Layer 4 of a small transformer language model trained on English Wikipedia (8 layers, counted from 0, width 128). Numbers have three digits each and are written without spaces.
A neuron adds its activation times its output weights to the MLP's output. To switch it off is to set its activation to zero at one token and run the rest of the model.

Output weights of the MLP neurons that the questions are about. A number n stands for (n - 500) times 0.0014.
n22: 370550780636493346679533354322615464627569377428385490586494775500413411403477420552560387273481565558510409429476510503379549504610423673451547516606278438440482442463412708628450583401233561478586415327503609451564613421430527442566508588480580540243547369668380500370535547493224483446603557642479653689464537320673500363550353561493608408364634527510428443674195343335551085358494
n36: 358329602483607512496301545402691332487358840492514344488421408585470632578516323487569475603555366445639413563462561765437461362264422528884293673285360307587446265189483531470317500408589667378385642474355603665637594593564641398630302408257310415487299565343460408483294425581563664724311434537522690525425671488719500411504475397734802490340450744348743648573767487749743399592500
n46: 290592427408591311448248426560496650396454545659457614596646366465557511365477396503511202375395566476411642606558493473426340447432457571381363536328535510395453449514539507343364347447573411266464530623579636667484330521488497701362561622521523511857428447579729190507626402463303497511547543497393464678525478735517680489463503308272476539456733493635322580377467410500507547526395
n59: 369335317385592476466724367344277567634604162496477391408282123579726500537496658803739704557414535483731547319550564655399253572659521340377335390301296365484333476638573509601614755341513492465578496513433438671526400475496610416632524586516675724409652655423859549412683406656316295663612375428483817516362463627533381658548565656566319350480569496450596550521509443456426031398362
n103: 683573568702699624475369435417606412471297684548717486694557527287537433539422423489500378524558576634646777436543462475493397660380530517411348575457324602489701419363445300565363431637515511417403569627422625507548363320717223417262446493390345330579464535735388543388157475508631559523306663448593455357526568644489529511365669412557504581598451660496377589555560695448454954490595
n108: 633492329525414849393449721539551458311762471567491662480492535473471318488519190681492488516416478467520395601313472376572408460444496267582286303163565418756719754576366534384288360369573367428632426397640466395709316643460373717812533707722645427585500522580485363357397404483436697453525454457357351544521559605609446668409384488413447376274576136419492628342757620610609856488438
n122: 453504524593448569316355466538458391320443664462496442454586538192614591422424391476557536496410651484737615508536342426437308526360467623443335508548745557449529135660549446186348696557407186375309187754659578680407544552500348596394114582559444311695386373413240500656567586491704519315616558381656512353479368607682471450681691493403555482334169539707468390609437483512594452617621
n131: 584550683435541386803487553790438711367649299496367491641581526439799381478509304445303697558342635436672533613845416522530650416670411791461723409645464509670327175379373299759424551458529581492228627347439427655676436674666527500123654368455547447114486655375630465784444348627626601447628387720538481234168496338427449678513594740680523597558487586313192366347486218231559258504478
n158: 442327585363342483464664638578415551685474522616299578293592525555628505631236544713514626596451481414442601718621574320433445710719602454338636572393541159430580444658431603613817437269495451405486651486670420509548369563516491351285835532731546524542664628270088597496668430399844353633654435275745388609230826805683601665379812567486424565356408682294672488500707594379363408296500
n163: 314467464529452088601469568508294496282278367408630512512485428630607683426238523739274420360613767665560306579508450763295418770367290526458415629679213542637403518453558525459421601438563496574412558285435455315572480412390703464590453541472534377416655368539648807596369402534476659458500732539488496652654450558353684243504673504151314554477320746568589529557366492338468219538473
n209: 546574462473233541628515332567383504392633496592461511563532442285693232432547470519678319537575439515706456477435731357421255441741338676584500460584426332342719796760389613309311465357467527589661408508489352460541662535298523461622594452542525459367767534290609579701730466525576578435484691682540271496468441463435409415191444388496462470298534328638259511453314657481595632744511
n218: 667617801421590337403359496418528252271382492604414605682815438465449548538577466480456659556174496566557500404469421432557528534564301442485618606573223647561704531474298508566644391588769591543480563469511475365611450311524349535390486308489514276540316441572657446674486375611664634443568648604548669672556552341343488480392545409541577405489848577685348393457727536489435592661087
n219: 491653466543209328389349450275607412385577555422329343529357733686361606330504351530818402392077406556306566837217702479342269717762570381447398399373742504758630447533522522345458680575689374579309602427573368640504462445542446564491629513631635473606546635458270697820468213659458434662487592680640673277566500524496596594558342452437268629331695441453397610478674580603588260444468
n232: 342395535504575432488508710447471493774428413719482313170596489566585664423373642381415508519496775389437593297508595515251423397616650659530525257500374804349496344662391306261674425573621531431632481600515544237348476457437654389661560655594581571381492565371410564540386550500609591417484781477565405282668496474473532288214539615588375646577469496535456627584591789500640082172567
n312: 426480700439564696629459622479352420697484594467671459742412572228234288608549517689526564670514518231551513563517533583476662481796544632277531218572447626404365264429627500448513393619280550354469324530589564640305235760492276714613540438125619056451500337342484652517620529514588611738531570467513447401226397512623474536648788748541365505488275606602577453491245487340513602226508
n314: 753481453486435585616549597435518442551565650256663746396506398595566549530468569438424684292621525510581629493439490311582570441500521370474534381581581671364264630298632354479613572601575493450719510593455627500579371517416401667431638574329541568376591630452635573524408453189490425521905563480514514493496436477665479436461799468727443439737457453547500509590585390637423483609445

Each question names a token from some text and the token that comes next. It shows the activations a of the neurons there, in the order above. A number n stands for (n - 500) times 0.029.

Then comes g, the gradient of the next token's log-probability with respect to the MLP's output, scaled to length 1. A neuron's effect is roughly proportional to its activation times (output weights . g). A number n stands for (n - 500) times 0.0007.

"ency", then " in"
a: 524482479493474496500520489502449496513501506501
g: 671455351724523327608591563450484495516499349411427485358737626535488624413512522278332604403407539410346300433692635564391439727603547406474544375386447456530612624239209530667462348472582372455585346466480493263353524629355473148485484551470627502333471456377358654583541397494514656512650472796435472736520460411758633697494405642593348483527724724357191458548341642398406371482538
Which two neurons, each switched off alone, lower its probability most, in order? n22, n131

"i", then "."
a: 498505496501494501456504497527467445512509584500
g: 574409495312472638528630521498646591395441441369444638425330529367338509639137620433434438511486601415403442517363623560683551314573777612549438531463522387347485509802514389453266603353446513551728590527557551420460422434459642629440576449439487561484366450463573733403356592324319243608519569434296579446654142352455344451598678375396548549495321437493220391464378357551868269561683
Which neuron, switched off, lowers the next token's probability most? n218

"ble", then "-"
a: 505498503498502497499494499500452427508509485471
g: 261797499445339459434474320348547507445499594426445581701502624750543332722648269637448305429536653612510533496738655361618604627631690498237421350370554393349664521460398541670517474581502631473467525326584456487492487408445538441644634585350385282428316548378567366543361331542439305623367344324413461662326774558465451505633478428415588464615863570451316416397408474299263432546589
Which neuron, switched off, raises the next token's probability most? n218

" But", then " Z"
a: 508515570493500491535502522502471483492517501468
g: 645470295463805517568491591354304513510460521539553588280644439508505753435520513431478585427662609545422670434605479607470623434410653579606643630470352410606512301420759464402509453922507283636644547567301570431500415510586668777259640491574384633211775306363344465605590531519567421437346214580547208558546546533507659550533468583427534462353227509704571535465512388589562556482481
Which neuron, switched off, raises the next token's probability most? n314

" A", then "u"
a: 478501549489502500506494497494501490500494496488
g: 468766640358751645571412622531357677456368587380443418626518482470832488380368318376664419422612531400561635598439310565368667539472523510583646492391509456445459445268597624424551541399307345375483610414244478441510276738641597753516591560474646779658608590269584632655424461429496458191402671488309623547461414499322377373401652578575361405433392331624485427361405325693349567408495
Which neuron, switched off, lowers the next token's probability most? n46

" f", then "aced"
a: 502475506503500531500490498493500488508493500498
g: 567525866622558344435373594608607513564615259559380639544619499279584406508648576610363562665566546593158736566565426468518410586639517359331530675542459407370381664370412486391621569279642523424276493470739494323342552223411371557544459451498377393479343399800468730545557372613453415454457416455454562523604526646307551401533385462643514097503538463205494463384571677348473472425572
Which neuron, switched off, lowers the next token's probability most? n36

" A", then "N"
a: 480496568501501502507492496504501497499489498504
g: 392408571477501558450529543623533417293691508696383433405321743608721402255637352432428426546404408510437649376300679572398478252293522394496645409387492637526718545689607416604514406677678245431513605599647510475415290328419421496454560428476448457361536401565650527266556509390890478674479445402223496511460383668557473469437529528476602604604421614839622805404537549571663551329632
Which two neurons, each switched off alone, lower its probability most, in order? n46, n22

" M", then "ets"
a: 477501501496497515516517488508487504501504510482
g: 548466595652435473731430557486554578442202563642226453363729511541592639543684484513363436376469444685628242349467512397510411617595525465709456480605592885410537284493433465444492587289540703400339421343324437655611663727395597744408355465654198420522460390454672380229368410364544435416610542386614311602528620273546375461446427666449485376385553526484498515641643623567513550721576
Which two neurons, each switched off alone, lower its probability most, in order? n122, n158

"ant", then "he"
a: 532501502499496500489501492500513493519502500429
g: 865660348588266500379122648392626478339499543477442563537390623671683340503452468695446658358436503706670488537495543663461547403597715363513384504669427451440655658401678562374213506380349471491717517626521608431486696508642623550645563423603636685428431231674616356346476401497549440616712588644463537341570629490360423371426483473401453593471658523464583380490485628351342327497789
Which neuron, switched off, lowers the next token's probability most? n22

" of", then " the"
a: 502502503507500492499534488504496505488500494507
g: 332557709608465382322239546516483505471479616399431535545447769471491440739461433812650394473447520421665564664511727445605431526733422559492324711487629645416473464384455523700669587430699770348479475391339418532337387583386498592432342298246425421489594526427507307454332363303243663536390438494674503493486494605349404487465489534537564772597638555518372404230289450455273431707338
Which neuron, switched off, lowers the next token's probability most? n131

" that", then " had"
a: 503498498519029498497506654507444500498493406473
g: 281357543462504439473446617621488407672503605556362523472279395709540723706549392555518240404464500611541097626501414514588447526543594461594538395388546311256694584401475450738474514391663460747333356422435492623530650389547271591505637574329459346648471504610674702519595412582284586571364395392621677441680672245626515456708648710554390602192519557439671549617543540558430537431355
Which two neurons, each switched off alone, lower its probability most, in order? n103, n158

"e", then "ases"
a: 645503506535500503493488483504483419509496486492
g: 534475617706482372569428361440439191385429354390539469546562359420746787708461358444539441422614722627410416520414519463471614408235446416541443497413493230493524442584398532334534550329591759715814594481329530622405292595190437760403526392430382688609665465417607311302584272627500515473455490493714533490451683338566374532578555526597374630576589570468593728353547650656492478628605
Which two neurons, each switched off alone, lower its probability most, in order? n59, n312

" City", then " Roy"
a: 499500499507501486507494497511488506493514500488
g: 450280540486641596583464564580467509479420586492692648619642613467651445669404363495246603381605530198516644422469633564385400660290192330646476552620584560520492573535375559211593295367548478583320449399760648542508533442437481540575472503579333600728543527685245510230455206577690603478521203570622580517392527397429538296445466388480420368532675412532691250674592444430396644520339
Which neuron, switched off, raises the next token's probability most? n108

" from", then " "
a: 504500508500510499522501482504481496497505500457
g: 355520618341539436347442350418447511471591408520538513361546314642562499411499423438467767494504480542517530422576573510233423584577667477313258285365507552576699433275396398537459345261514492525557602441401456260545648390346385382533667497619440588540433707523667695579654455340500622510696491365185388471139585326495676481276295514623562383432719550231316644473473567410230641389597
Which neuron, switched off, raises the next token's probability most? n122

"0", then "0"
a: 508501502510493494498502500517492478507497507504
g: 606544567612353325301742555623785451328464504296263519367622397676421605510360396441407651517415503375686591546579564413400655704591384536498645458767512350564470438457438542403632685427509675649448575468620507182493541491468393489558535494570527318642428394427751364893291453462506689389761467560535480669593798621508653386603537727447366432426518413638446512608539740450509535572342
Which neuron, switched off, raises the next token's probability most? n218

"et", then "ö"
a: 581495499499491489500510508514496470502478488498
g: 519543590584465407369341387588457342260739418162383644250212291505434452485390503547467645667299761595264422627344683702447425595517480628421395466613545472451191604589613547341380435605463578668623430507547686635676464532431341619638474536486374561468309386509311654430646383331211444371591432599466542439725482438415326521442373421647515710506413588463645361392505562347626430457475
Which two neurons, each switched off alone, lower its probability most, in order? n22, n218

".", then "\n"
a: 514501470495465508493500487545506493502488487485
g: 477583783567580558457735315388470543610590370471536415386512756578496293699386609354571581561408442652173518676613414484530466451392579422229530404520611655449426460775494511469527655362687356545631796510739599531460449631355290449661431341368429535508515415556676460383585576478402435529337328598367469653273488693543498659454447491415501228305671495306224562400412354331504533326585
Which neuron, switched off, lowers the next token's probability most? n103

" formed", then " from"
a: 502532513501514499494502514506441503501487487488
g: 567604492276607648446442532494716590544497500436527650433396644390538555427542547552822587461510476618514136782490431754420349629537535655414310507338593623434703291511452362635285414490349459518520717459361538290703556468536417369478426596276733658506543453317401599614499342526630258499359325151612539434331350455531344386423481537577553418550542543160595603396487454581647580438574
Which neuron, switched off, lowers the next token's probability most? n36

"2", then " appear"
a: 499510501512476491496494496518504500498496541492
g: 386411534475381560404505570491206772490438374489446302514855586730389511641335824530392431443516537610405332528695478485779534537465469423561670505677629399516500509453686551346616434628315682472421548219534349469349430582503431592366547479651643527447536461454457559534582550604518432703402166539574428680604755614570667639639494573491524321569579356354600475918544653590429597475513
Which neuron, switched off, lowers the next token's probability most? n103

" Z", then "um"
a: 500506499492509509484525498500505502522488501414
g: 569311712261434472654492320530479370502654744513490453393409461367706400644624348508452549576533585636764614281553568546704548551578594527301446418503568495561101297456465535427241259673624504541361556463386491600529479640552498556530378550609398620696602608465723611615374530512571596509429379606484639340874065476462620412519553605482471465406321686507562385391480642402641523450546
Which neuron, switched off, lowers the next token's probability most? n131

" run", then " for"
a: 500494482497504490493478500500502500494513500458
g: 686713550634440538612564667399387322692352437470414287366464437498497447607514476538720433485556591492605351365370403620648514788302532389516354254688408619406481579368405562426537346749593784526575396383453334544599336583594455725412505468613717477569342467551641480527715398546801554422251526166466388558575555509595689474631366372264395517337320499320417464559694542378498409525635
Which neuron, switched off, lowers the next token's probability most? n131

" \"", then "An"
a: 512491508509499508544513498498506498512500501496
g: 597575561629376434544566432465372562605478599369685441326661283605415484696300410651628555365523308371593489430735271514801387367412560608626697634736506474586681696377342529202558751527306578428503559564687625580550571522370580331477521536499309311667407507549723424592477669631475597684636519506651668443460417549594277500594595559579358468422448668287802504556437504608353454611346
Which neuron, switched off, lowers the next token's probability most? n122

"n", then " S"
a: 501500510491492369512497519500490511499492500497
g: 533418541619801500453373538588479341626393554555596356491519737597586510329603313423397549219730306710246655324546507616511469374616367493695484397478293507295588560375292532278692415688608461500387444380413616529509622424422637645518486424387234528388656469410447609575424645399513459274436200594646569510593539525551743761602583487627525479487298518678453427364533681399590617254554
Which neuron, switched off, lowers the next token's probability most? n108

"eng", then "er"
a: 477491498502497486502482488505466500496500491504
g: 452627377674499343576260527526309471632487665264351609464459541547427407588613601424455641355504578303387369721434703542500555668253599752517626562645531768233673518491438612602383377612474369343395425321578445508503176566635402414516447505802384400351427656586334560475616453489583295547746791312479477572724548513286613576529575485470498436418428609590694575539558506326388507593333
Which neuron, switched off, lowers the next token's probability most? n209

"\n", then "==="
a: 506506417500459496500499492432464503501486511502
g: 548615419508600678572588513853563630463458585384531596551664599676604466537442526587552547656256607324686351571467393583218236457473529583664533439541464474839575477388565223280359313410549411432509389339584462641374446427463572424329314449463283648495594401466631430531540524500470330449557613334468603664243484491277486647241525337526220176344552558670489436445508615622496480486676
Which neuron, switched off, raises the next token's probability most? n46

" in", then " manag"
a: 512514500487501484488496514741486499481502457500
g: 459439619503646530668654588383436724555521516280279533685579400680692486419501345515387117513599557340412561198483413627548495565356462583673608498655385773582601689571475444355344376683585462381475494494551324661413499616480553509573344469572710461425497644458549486326295449489638225298634494264507459641685553728618390454486441570456642382292603552469531570575526286148634561506533
Which neuron, switched off, lowers the next token's probability most? n163

" rel", then "ief"
a: 498485505505513506495491601500511482512500496496
g: 404480511379538457443259339496590539673450639641481344554528257290332530520403500271666519410468849551516454574516540490417501544700384353625650606691724644569510637276473451651575480467560558461712533640517548195464391400431466687732395695264663532716704382300723508431548534522552537426511367338283568337666459550425459304595783551543619466652610394600728668555574404589517509495496
Which neuron, switched off, lowers the next token's probability most? n131

"u", then "et"
a: 521506500499500498495499496502499478508498505453
g: 530517630306562660609794478627432476331601574364530178178425572463566562411491496565447445450527365521604558385442585362348396498489520445551452519502541482555475559649291482543333300558452512455476567470275379592464760786589529505558480672573310251310591436588493651220436594369528555424736592361784390468391794456632443616569339521128389408271553485316445451533481706395604391563521
Which two neurons, each switched off alone, lower its probability most, in order? n314, n218

"al", then "igned"
a: 493499505500511501513479507555519502500503430499
g: 593595468202361564475578639534711522429842453673440289539521379400603546524523466814512276337530625484357583503327569423365277506458561471374531421473673596520581487381385436411328594754399485487405472667633237289248494473289291654556273665559622546516495455425531615599677496614286500400423404561489740598798409546609582453489546383403403591376494538254658497325583390424451477307403
Which neuron, switched off, lowers the next token's probability most? n131

"et", then "i"
a: 616494500500488493502499502515500491505462481494
g: 608525476438609497535576597597511479545540772706528557683676668503387536333478556319594706876677245444586446227659531356558334389554564423535588350307544610571651610464302368406663500361371549564477374407317415488424387534439574529364679676438550624523420684338648411745540808428686567531325665462477362392380418595566575264580431588456316424581593488445228636571553469770605549444508
Which neuron, switched off, raises the next token's probability most? n22

" Roy", then "als"
a: 498510498495491510482503503498596491503500497465
g: 527196300599315568334516431425462427398616395461226580781580520490412334517593381459528546410627446388445500535644528375322489601659457573474373612572533538565371608390442605525558621363352365568386389534483278601403511716560607570472518957467607809419587368638449431359470462435553581033687509459667647491196602385561572552413300523443288484421465272507452414507603533509473657513437
Which neuron, switched off, lowers the next token's probability most? n209

"7", then ")"
a: 490492471501500484523499497477493487470496610509
g: 641432567498341225520473446652518490624519555741368394588452621209378524470473369574585935592327529506480396549506549581518425727622570353362309437276597467350274237576536479534319746655515430480644677580523487736739577423493527586593298266442565546519516336425512552494628367295439454329705625392327446592305382504620520528421613417510520574530550350684357237637406456541432492668480
Which neuron, switched off, lowers the next token's probability most? n312

" t", then "rib"
a: 498505494501505508523494500500487501506503510502
g: 609418380472658512613428590406178462476257567598461834483467487363452474696452565347770494464434570266683355501607496599417540651381405655522518415462402511658393404314555469464558676418508524688548417614508502512419736423313434332803459461597524442521729540429667225218273578522342431562430737357520343673244647536585389547767585601702539537549536390493412671474457564547516593628347
Which neuron, switched off, raises the next token's probability most? n219

" and", then " man"
a: 496504531501474480496500484532497503498502507523
g: 649586433482501596609784647403629528659678680266316466377744313521376483406660698629504622414556600449267732549471510327620585526338424427542641434540467416588325644582659508428494443601700506565550638574681377480460273499605458420458694583352553452363378560495203397559412432617346266454509763261634780652633560698485363643659461473445575411632259507522538441379315551423619459579380
Which neuron, switched off, lowers the next token's probability most? n314

" All", then "iance"
a: 502499501509504507557492529482555496482509488451
g: 653365675518481550591457502455406616591505446507505576767312456336527327650486547758631549561639481549750544396350460462464403646480521420756295571558549535328665635457578593658710609283401634431481451591584166467569507522379478496740592764397580482499499386514673436589356512422488566327362628329857593848470450596382377447463552372427371414421609394429520685322448236572410706684491
Which neuron, switched off, lowers the next token's probability most? n209

" p", then "ick"
a: 499499500495500524502499494501500499500482499502
g: 533662682342422426675493485660502517595469477320508447276511681447547532588447504449633471395539737862410233403556404731404386627545363473611465338388516706593502437386776489802533254663309500506352474431457390593608279427353559613329468483562357454658435473585407445342663517492387263608629429353479624388622466429541737351315520551197589554484510550413709274528528570691354598403469
Which neuron, switched off, raises the next token's probability most? n108

"\n", then "The"
a: 505499448486506501501495489515446504501511495500
g: 401355502515475474308446674519507427605562562452505508509481296504572569360378577535431590663410355470769702557164543483676455207652498501497424520371522386406562528224431598567769406508387447303568283440488342506445515471658445181353454406511528342452434417527355539546392502447405493474432835261748602493485473289206548461252491551468703717381391402757551460482642441364467593751447
Which neuron, switched off, lowers the next token's probability most? n46

" a", then " popular"
a: 505495521492500503488494491502502500498494496467
g: 465614731277481458593425713381413374409470602484373671601393479636515612541438614607556485383426546188649335477520467777565589553509375558484600434563483545319490752590408540835713359404154500469321261304313411272500587531563509511520480648386637263472526529471604578381480391388272534439468476306373402645383578484413553607442490826675393645693604458470415660324365398500577594666512
Which neuron, switched off, lowers the next token's probability most? n122

" the", then " general"
a: 508500498500490501484500489501507502497491500488
g: 423633569445433690551394449594474302638513483313486574765614491592439402499583440434359326752566430342428479484559425463616430414632409716470631565342588491445592665526416666695525202572775586536238411351420635418444432811327603348411713424414466247649601471408687397266598570441407573558294560348392570520303318666520518405544440757619547493323533456232686441396349652509593385499537
Which neuron, switched off, lowers the next token's probability most? n122

"0", then "6"
a: 502508500501497490504503496518499500493403468507
g: 472556281569529591656579438309226424302533419569652429495509404367496247511603470435717710695545539635806392253360606581375465550544413635471555472482601404513632821422436506451690454563406403575536333631285274762376379394395339492545525490667309551498402520465644460419284561657592346553411485511676482473642599537434320742434315548503562399347393724482345511618597312412768577656471
Which neuron, switched off, lowers the next token's probability most? n232